Layer 7 of a small transformer language model trained on English Wikipedia (12 layers, counted from 0, width 96).
A neuron adds its activation times its output weights to the MLP's output. To switch it off is to set its activation to zero at one token and run the rest of the model.

Output weights of the MLP neurons that the questions are about. A number n stands for n times 0.0022.
n48: -5 -61 4 54 -42 -22 -90 -42 -18 -22 16 23 186 27 33 12 -149 -22 61 30 -122 36 -46 10 -7 134 41 -69 30 47 -75 108 -4 -24 -89 48 -54 -20 -166 12 60 -5 9 101 16 64 63 -126 42 104 79 -10 -138 -12 -7 -22 -35 -27 54 -76 15 20 87 -4 134 -153 53 -23 24 -19 69 -37 102 14 -17 -49 -22 -53 -18 118 119 -138 109 -46 76 -115 115 89 4 -44 -184 -70 19 20 -61 -2
n76: -25 31 -88 -87 69 184 71 58 50 33 54 18 55 -60 -64 -3 86 39 152 6 95 -102 36 -93 32 9 6 116 -124 -84 21 169 -23 -21 85 -73 -205 165 55 47 -12 82 -63 61 16 242 90 -151 -61 14 -158 -185 -32 23 -141 12 42 98 116 45 197 -22 -98 -46 58 -167 -62 56 -226 -13 -20 -122 0 -20 -6 -71 33 45 -99 -214 107 -49 48 75 102 -89 -46 143 100 15 -240 -12 -266 28 19 52
n116: 17 45 -137 13 195 54 -19 -161 162 -106 -116 -13 -293 59 -257 -63 -62 -110 -182 -73 199 -6 -17 150 164 -73 -23 -161 -107 29 -64 -53 22 133 54 -221 115 15 110 -37 -3 -45 0 -177 114 -116 -151 -91 -19 162 36 -33 36 195 -135 -84 120 177 187 190 -94 191 85 232 61 53 141 10 61 -80 3 -94 6 107 13 -20 30 -39 0 -108 60 -102 10 34 -21 -49 -86 90 -87 -47 42 -91 -79 181 65 24
n164: 0 -28 54 -178 59 -188 -19 -153 53 -94 127 115 78 46 -108 160 59 102 -29 162 30 -10 -142 -103 -94 150 -3 113 -3 -7 105 -235 -35 20 171 44 -22 -44 76 -243 -281 23 -80 30 157 99 -7 43 16 -158 96 45 -111 -14 -86 -31 -206 -109 52 74 186 218 -51 95 48 -132 -39 10 9 35 -91 71 109 111 -52 20 93 136 -44 -56 40 -129 158 -9 37 -177 -13 166 98 -178 -155 -27 159 40 -215 18
n171: 112 3 16 -16 -45 -119 73 -18 -50 49 20 -43 0 49 -21 77 74 10 100 -87 -41 148 57 -37 -120 92 -15 90 -58 117 -89 63 -102 128 -40 136 73 104 53 29 -33 142 -98 -71 43 169 -69 31 -53 87 31 82 20 -257 -53 -141 -47 40 -13 -8 -33 -221 -136 -29 -50 -69 77 -129 9 -33 -68 47 67 -49 100 18 -136 -99 12 -128 -19 75 125 -143 204 14 127 -58 -29 -8 33 5 34 -22 -112 -21
n185: 79 -44 -86 54 -19 203 40 -80 -20 7 37 -101 29 -26 119 -17 -173 20 -54 -22 -98 -55 39 -4 -268 160 35 71 52 -69 123 -33 -182 -75 -81 87 -135 66 -321 23 -70 -49 86 36 208 37 254 -140 149 134 51 -64 35 -76 153 51 -273 54 141 -43 17 -50 71 102 199 -156 105 141 212 55 -193 -87 -225 111 24 42 205 -137 -84 -4 -78 0 -104 -46 -98 -136 172 -149 0 118 327 -22 -17 -82 -195 -39
n198: -18 193 -120 -167 -5 14 24 118 76 -187 -102 -33 -115 -110 6 16 47 96 0 56 -70 30 98 50 -6 -195 -17 -28 -3 -113 -60 -66 281 0 -206 3 15 0 155 -55 11 42 11 163 -71 -46 41 67 22 41 -106 23 -36 -169 170 -49 -46 65 195 284 61 -26 27 69 -109 -154 113 -3 28 7 53 -11 -41 -83 77 89 25 -139 35 17 5 -144 -108 -8 -65 60 71 -129 111 -31 3 14 -81 16 -44 82
n203: 200 -46 48 -59 -91 17 8 -141 -70 -129 161 -82 11 132 -191 45 96 -54 78 -18 -36 179 -163 -129 24 9 6 133 76 115 71 128 105 59 109 3 -194 31 -153 82 174 80 64 8 -3 56 -26 -25 -54 -13 -101 -68 -55 -93 -31 31 -51 -120 -9 50 120 -93 -88 -145 126 45 4 -12 -89 -10 70 -14 -75 40 -108 -27 88 125 -89 39 79 166 -62 -70 133 -52 -94 73 53 -137 -33 -139 -72 116 -55 0
n217: 91 194 -49 -42 -122 -194 13 -30 -26 -38 36 -17 81 44 63 -27 88 74 82 62 31 -13 -150 34 -7 246 -158 -141 102 60 -92 201 127 70 25 -28 4 29 -225 -6 -171 226 -94 -18 -253 56 -86 195 135 113 -122 -28 -146 11 142 4 -38 17 87 45 122 84 -83 -18 -161 -155 134 123 -3 15 114 91 -23 230 -24 -99 -93 -185 -111 127 259 -67 -31 -48 93 97 -30 115 10 -125 -157 56 -43 -205 -240 -189
n247: 177 101 -66 -269 -127 18 11 37 120 -163 11 72 -87 -37 -110 99 134 44 -16 102 -70 11 5 274 -67 -136 -70 -65 -29 -102 -87 33 80 21 92 60 10 -176 138 -14 55 51 -159 60 -218 151 122 58 -34 28 -139 -24 49 -63 -24 66 12 71 -55 83 95 -214 -164 123 -125 -60 160 -52 -16 56 -36 -3 -90 28 -75 -3 50 -82 0 9 83 -28 0 -174 8 -49 -37 55 77 -36 262 120 -28 -8 98 21
n327: -38 -103 2 34 -157 -44 -96 -35 -108 17 101 -55 -2 69 49 -2 -128 51 -63 15 -55 -35 33 75 109 61 -7 17 119 58 -116 -131 -68 -71 35 12 89 93 -19 -56 89 185 -94 -125 20 -46 23 98 -164 112 -16 7 -40 197 -17 -248 90 -9 -68 73 7 -128 -104 143 -35 -145 137 8 44 6 134 -118 16 76 45 -29 29 -26 -16 65 -7 63 97 -92 29 -54 -19 -2 -17 39 33 17 44 -40 90 24
n328: -115 -104 -114 -88 -133 68 138 -49 -116 114 258 4 -64 114 4 -8 32 -39 -23 31 -4 -195 82 -116 63 175 199 192 82 127 81 -181 -32 -211 80 38 205 -23 177 -108 -37 -72 151 -225 -65 -199 195 -70 155 77 -198 296 45 -180 -56 -195 -110 -148 -473 97 -41 12 8 -154 -97 300 81 35 131 51 -122 81 -249 -103 126 223 133 255 -126 -8 23 -48 76 -15 -4 -16 -65 -16 -177 -63 128 -123 136 311 -182 -19
n332: 34 63 19 -115 -14 -33 123 8 -59 13 50 65 -14 -109 -250 48 -115 -88 78 50 -66 -41 0 -24 17 58 -148 -42 5 26 -3 -127 -33 -80 51 94 162 30 -24 -184 190 79 -35 159 75 13 113 81 26 -133 -99 36 -76 -14 -65 13 -40 120 72 158 94 -166 -86 -19 85 -74 21 158 -76 23 -57 13 43 -15 21 79 -37 -34 30 -71 153 149 -96 -10 -59 62 -57 -166 -155 -24 147 92 51 -44 -88 75
n339: -181 36 -8 231 -113 -101 -35 -91 -163 73 96 -58 -242 152 62 -97 41 -52 90 90 76 -5 -5 -35 -63 48 -26 -72 84 81 63 -130 5 -67 17 -51 46 127 37 -76 5 12 -32 -35 42 -5 -191 87 78 39 53 -17 -58 -52 -66 -79 -11 87 31 70 -97 -37 -3 191 -111 223 86 -11 -47 44 85 -8 -56 104 146 -103 -149 63 55 13 -7 -41 -51 -57 62 -157 101 73 -54 -134 74 -24 -74 -22 89 39
n352: -104 -74 -34 -56 49 -91 114 60 126 106 214 -149 -22 65 172 154 -44 -106 -43 -16 -201 54 34 140 60 -52 73 -187 -24 -27 -91 67 -92 59 14 6 -158 -32 7 -31 -144 258 111 69 216 9 -163 0 54 36 -68 -17 -100 -53 -60 160 -225 160 97 53 3 -3 95 13 -140 -20 28 187 37 -80 -84 -6 145 -3 -39 -225 61 66 12 18 -197 -149 -118 17 -119 101 110 3 75 19 -119 56 74 -63 -102 17
n382: 3 -3 -165 141 -59 -48 -74 82 -81 41 30 132 104 0 213 115 0 76 -16 -280 43 119 17 100 161 73 43 87 -83 174 74 -41 56 -21 3 -36 51 41 190 -40 -23 67 102 -15 -259 -75 145 12 -6 84 135 -71 -6 -100 -3 -36 -109 -8 -153 -50 -6 -84 -134 0 71 -156 4 110 -3 -144 -27 -71 39 -169 -165 9 26 91 0 -43 80 34 -53 -62 121 73 62 -128 15 -191 153 21 -173 -76 70 -66

Each question names a token from some text and the token that comes next. It shows the activations a of the neurons there, in the order above. A number n stands for n times 0.011.

Then comes g, the gradient of the next token's log-probability with respect to the MLP's output, scaled to length 1. A neuron's effect is roughly proportional to its activation times (output weights . g). A number n stands for n times 0.00077.

" became", then " a"
a: 246 0 0 0 0 0 0 0 0 0 0 0 62 251 0 0
g: -33 29 -32 16 25 184 39 -275 -94 198 -82 308 65 -44 26 40 -19 5 52 -80 -124 173 57 58 21 27 -231 135 160 15 255 22 -53 32 -5 14 13 -27 217 -128 -28 122 -66 80 -235 62 -174 -136 184 -174 -238 33 -16 -1 -97 -18 289 26 -77 -110 165 -42 30 199 -110 262 -4 -58 1 71 -32 160 2 195 41 155 85 24 -17 -153 -24 -212 -118 -9 -267 -72 125 -262 -418 -123 -11 -34 208 -45 -120 19
Which neuron, switched off, raises the next token's probability most? n48

" Part", then "s"
a: 0 0 306 0 0 0 0 0 0 0 0 24 0 33 0 0
g: 211 35 186 142 -60 68 -169 -227 -102 79 -108 -156 15 -232 263 145 -140 -49 21 -74 9 -143 28 112 111 25 -132 157 -72 -22 -72 -201 -180 432 48 118 -36 23 -51 -110 226 -268 160 -220 -5 -71 -28 -170 -75 120 66 103 -144 233 211 45 13 -146 124 -13 37 -61 -56 25 -70 -111 83 72 -147 -112 190 -63 146 -46 113 215 116 -109 76 -93 -35 52 -6 15 138 19 -172 -90 34 193 -130 31 -251 -119 140 -75
Which neuron, switched off, raises the next token's probability most? n328

"|", then " Bak"
a: 0 152 185 0 0 0 0 0 0 0 0 0 0 0 0 0
g: 111 16 52 -192 -32 73 -43 -186 -76 73 84 22 -91 -46 -215 81 -124 197 69 -209 -148 136 93 -42 200 113 19 -281 -111 -17 -41 142 -37 26 -304 -176 -62 154 -42 -33 90 119 -172 -182 -127 94 121 92 281 49 115 -288 -142 177 -161 56 84 99 -102 195 -18 -112 -124 114 50 -80 252 -23 99 -230 156 -132 197 91 -38 -34 100 -212 -81 45 152 -50 -17 -99 134 -217 -14 179 229 98 117 21 -114 -80 -36 124
Switching off which neuron hurts the next token most? n116

"i", then " and"
a: 0 0 0 0 203 0 0 0 0 264 0 0 0 0 0 0
g: 184 66 22 -52 -56 -30 38 56 -108 35 -9 -108 212 -82 -57 -7 -218 57 -187 95 -57 -14 125 279 310 -153 -413 147 -77 -205 -88 -20 37 253 -90 -24 48 9 244 160 -145 42 -128 -138 -88 -66 15 170 -30 10 -190 57 -72 -18 -211 129 -47 -26 -34 114 -85 199 -23 6 -90 166 231 -81 -199 -44 -8 -44 42 66 -85 55 -102 -57 126 -14 102 100 -270 143 -90 -84 -82 -104 -57 342 111 58 9 229 -199 69
Which neuron, switched off, raises the next token's probability most? n171

" he", then " practiced"
a: 0 0 0 0 128 0 0 0 0 0 0 0 0 384 0 0
g: -6 -166 -94 -119 -21 138 -119 -201 -16 -149 188 241 237 -243 -72 84 -70 -21 -40 89 -55 287 -285 45 -172 137 169 -15 55 110 -47 -201 50 2 -151 96 -29 -64 175 -252 23 -188 4 92 95 191 -127 -207 209 46 -41 -72 -67 -39 140 -23 176 250 -40 -170 -65 -3 -13 30 18 71 -84 -215 184 53 189 310 17 164 -160 -146 24 107 25 101 21 -28 23 -72 8 -150 65 207 109 -198 -87 64 29 -93 -176 -80
Switching off which neuron hurts the next token most? n339

" &", then " Civil"
a: 0 0 0 0 187 0 0 0 0 0 0 0 0 0 0 0
g: 177 -251 -14 120 -52 -54 211 42 -24 37 -46 -23 123 14 -14 -111 95 -52 127 60 109 130 -152 210 52 -35 25 -143 -78 -6 -158 8 22 80 144 0 168 -123 -129 -19 -71 80 146 30 9 321 109 -32 276 -233 91 55 -152 -126 -147 33 78 175 -42 -160 -157 -127 -72 -11 60 -38 182 -79 -184 54 14 -174 154 90 -64 -100 -115 -107 -42 -73 13 302 105 -391 -7 -93 -62 -82 179 6 98 28 336 -175 -50 -325
Switching off which neuron hurts the next token most? n171

" 2023.", then "\n"
a: 0 299 107 0 0 421 0 0 0 0 0 0 8 0 66 0
g: -189 -105 -153 -294 245 144 9 -21 37 -84 -128 -30 39 -125 104 27 -31 -44 -84 -94 76 -81 27 60 25 -169 94 337 -166 -150 128 77 63 -103 39 73 -88 -25 -139 160 85 -8 -177 225 173 156 177 31 -51 183 236 136 154 -185 -286 -16 108 -4 142 -244 11 -137 42 258 69 -104 -40 -145 -45 66 287 -208 116 -204 -8 -120 61 -53 102 -95 -66 -41 63 63 -74 -19 -5 3 38 161 -129 -283 -54 -6 210 -13
Switching off which neuron hurts the next token most? n76

"C", then "hand"
a: 0 0 164 0 0 0 0 0 109 0 0 0 0 0 0 0
g: -144 17 -155 3 31 87 167 44 -61 40 -50 75 4 -239 -54 -130 130 9 -128 -53 -114 158 -55 -3 426 202 43 -186 -41 123 32 -13 -61 151 -226 194 -8 132 -18 -219 236 116 -4 210 -23 93 -25 -46 121 -23 51 -188 -83 -105 170 -125 95 134 97 -135 -219 3 -21 -51 -200 108 -11 52 178 -164 -92 35 -281 110 -237 -124 -74 66 -56 178 14 158 -115 -138 -46 -71 -52 61 9 17 200 -61 235 251 -237 -101
Switching off which neuron hurts the next token most? n217

"lo", then "tic"
a: 110 0 0 0 14 0 0 0 0 333 0 0 0 0 0 0
g: -70 -130 141 4 254 101 33 -265 -236 -1 211 128 -61 -5 -53 120 60 -35 -146 -68 -85 -202 -85 126 52 -26 -27 225 -193 11 3 -119 117 -74 100 136 201 251 65 -112 -199 75 280 -47 -99 -23 199 -187 -124 135 156 30 -49 12 -159 118 -58 -11 -72 -177 -197 -78 13 11 135 -225 111 -40 127 -6 310 66 321 216 -16 -113 -211 103 -115 -76 -16 166 -32 -170 128 -108 -78 26 -84 47 -96 59 -103 -66 -153 -8
Which neuron, switched off, raises the next token's probability most? n247

" as", then " Minister"
a: 206 0 0 0 0 0 0 0 0 0 0 0 16 112 0 0
g: -189 -88 228 100 -157 114 -104 95 -169 -121 187 -228 69 -10 154 -89 -143 216 56 -69 -78 64 246 87 -97 164 232 45 -24 -39 -41 199 -63 -198 83 214 74 68 -1 -81 68 -166 128 -6 -37 -115 -103 -79 87 79 3 -95 253 37 150 81 -180 -175 26 107 61 49 59 -96 -215 -45 -103 -113 -222 -88 -21 -174 -37 -181 22 -19 51 183 65 3 -112 -82 -46 -24 292 -110 -19 76 393 6 22 177 5 -291 -61 -174
Switching off which neuron hurts the next token most? n48

" 2", then " years"
a: 0 0 0 0 0 0 144 0 0 0 0 0 22 0 0 0
g: 160 186 -342 -156 155 24 -14 112 183 -79 100 -100 -145 304 -46 -101 -49 9 -71 -50 6 -89 -123 29 -7 -6 122 8 11 -50 -49 -209 -37 217 -197 121 75 -93 139 -206 100 -96 196 64 -142 21 32 33 165 -24 55 238 -61 -89 -62 -10 -197 -94 164 151 10 -41 99 26 -220 -59 44 102 183 -97 -6 -180 -154 -124 220 284 121 -33 -139 154 102 161 -306 7 -195 118 -18 72 127 -207 -80 83 -130 104 -191 -24
Switching off which neuron hurts the next token most? n198

" Party", then " in"
a: 0 0 0 0 0 0 0 0 0 0 80 0 0 0 139 0
g: 126 132 -224 218 181 167 13 -117 -169 299 -58 -119 -68 196 -55 -5 -22 -133 -152 -142 -105 181 -90 31 273 -187 74 246 -171 121 171 235 141 -117 -57 0 145 15 290 68 -50 -179 14 32 -107 85 -23 -89 196 -67 -13 -208 81 -153 -41 -127 -151 -35 4 -49 217 105 -21 247 -48 136 81 -93 -143 37 -70 5 27 -95 -16 84 11 43 106 -35 -250 63 -260 -10 -231 -40 134 -171 -46 7 -11 -123 60 -93 93 -153
Which neuron, switched off, raises the next token's probability most? n327

",", then " he"
a: 3 0 0 0 0 338 0 0 0 0 0 0 21 0 0 0
g: 148 116 -243 109 -43 141 -41 72 -66 -157 150 -29 -7 118 -206 -118 124 77 28 65 -277 10 22 186 -33 -238 4 59 246 30 150 -58 2 155 -161 168 150 -185 -66 67 -162 -112 29 -21 327 -50 115 95 -144 -145 -141 -40 -61 -74 301 20 -131 -159 67 -73 -39 -82 211 91 -208 140 -1 97 89 78 24 0 -25 84 -102 59 -94 221 108 -69 -142 41 8 69 -16 -212 156 -131 -76 -261 218 -34 58 -163 100 -303
Switching off which neuron hurts the next token most? n185

" charge", then " of"
a: 0 0 0 0 0 0 0 0 0 0 28 340 0 0 77 3
g: -130 31 -209 -64 -72 -28 -270 190 61 27 104 -21 15 119 73 -69 -343 130 -222 91 -10 96 -29 140 124 36 -322 -84 -6 -69 -50 -19 -84 -193 -66 -55 146 -85 266 117 -35 154 12 -176 -126 -138 245 28 -28 -136 268 141 153 59 -245 73 -214 -29 -225 54 95 -74 -146 209 91 48 96 -99 276 -107 30 -177 -132 1 68 5 173 226 145 94 17 -11 -21 -97 77 -61 39 -118 87 -47 240 -66 56 44 -113 51
Switching off which neuron hurts the next token most? n328

" 2023", then " Hartford"
a: 0 0 0 0 0 476 0 0 0 0 0 0 126 0 170 78
g: -55 405 -117 -28 -157 -83 -211 92 -137 -138 122 84 -88 132 59 -16 -16 85 197 146 0 17 -80 -263 114 196 179 -71 242 -78 -57 -37 58 69 -205 -78 -191 -220 79 64 -128 131 -63 -168 -36 99 252 -196 -60 -43 -97 6 -211 219 128 -24 -86 128 137 107 21 64 -84 -15 217 -152 -47 155 77 43 -154 -93 -20 148 -60 2 -315 -48 2 -15 58 92 186 -161 -87 -167 173 -34 115 117 0 152 -32 -192 -116 67
Switching off which neuron hurts the next token most? n185

"50,000", then " |"
a: 0 0 0 56 0 0 0 0 0 0 144 0 0 0 0 0
g: -158 127 -3 86 -27 198 250 -11 -1 350 76 -144 5 -169 -14 151 -41 -45 218 -27 -163 50 -18 -265 6 -72 110 189 2 -23 360 -47 61 -237 -29 0 -2 -88 -133 -5 27 -65 151 56 -117 7 -30 -113 -109 219 -82 70 74 -252 -47 -75 156 -181 132 -119 134 15 -116 -199 -136 -62 -98 17 -136 -31 126 184 -68 118 173 -325 223 -80 -6 -238 -18 -135 97 -17 49 -5 137 -29 -74 104 -129 218 -15 10 191 -96
Which neuron, switched off, raises the next token's probability most? n327

" park", then "land"
a: 0 0 0 0 0 0 0 0 0 0 131 0 0 20 27 0
g: -167 37 203 -17 -308 -283 -206 193 16 79 43 15 103 -71 -16 69 -195 250 11 68 99 -104 -155 134 -46 42 -161 -49 179 -215 -176 -20 -160 106 -62 174 89 18 65 88 -12 -19 166 -130 -114 93 -28 -129 39 82 -19 180 -272 324 15 -252 111 -148 138 -94 -140 104 -122 -24 82 -107 -61 -192 13 -192 -93 128 77 24 150 -24 36 -37 64 -50 185 156 223 -241 167 98 109 126 -67 22 -61 -89 -29 -101 127 136
Switching off which neuron hurts the next token most? n327

" |", then " Bah"
a: 0 0 0 412 0 0 0 0 0 0 0 0 0 0 0 0
g: 54 -192 69 -134 -98 173 -180 -93 -144 146 93 206 108 -32 -61 -14 7 26 -77 122 -326 274 242 47 133 221 -112 -186 -57 37 13 41 102 118 -275 -33 -199 -120 -85 41 126 55 -181 19 -154 77 166 -45 42 114 64 10 48 96 -241 -66 -106 79 17 -105 37 73 -97 20 -120 135 97 -57 205 74 -86 -72 -30 -64 -134 -62 272 -256 -67 219 57 -118 -75 -105 342 149 -56 229 121 -89 -206 -6 -29 -119 -61 8
Which neuron, switched off, raises the next token's probability most? n164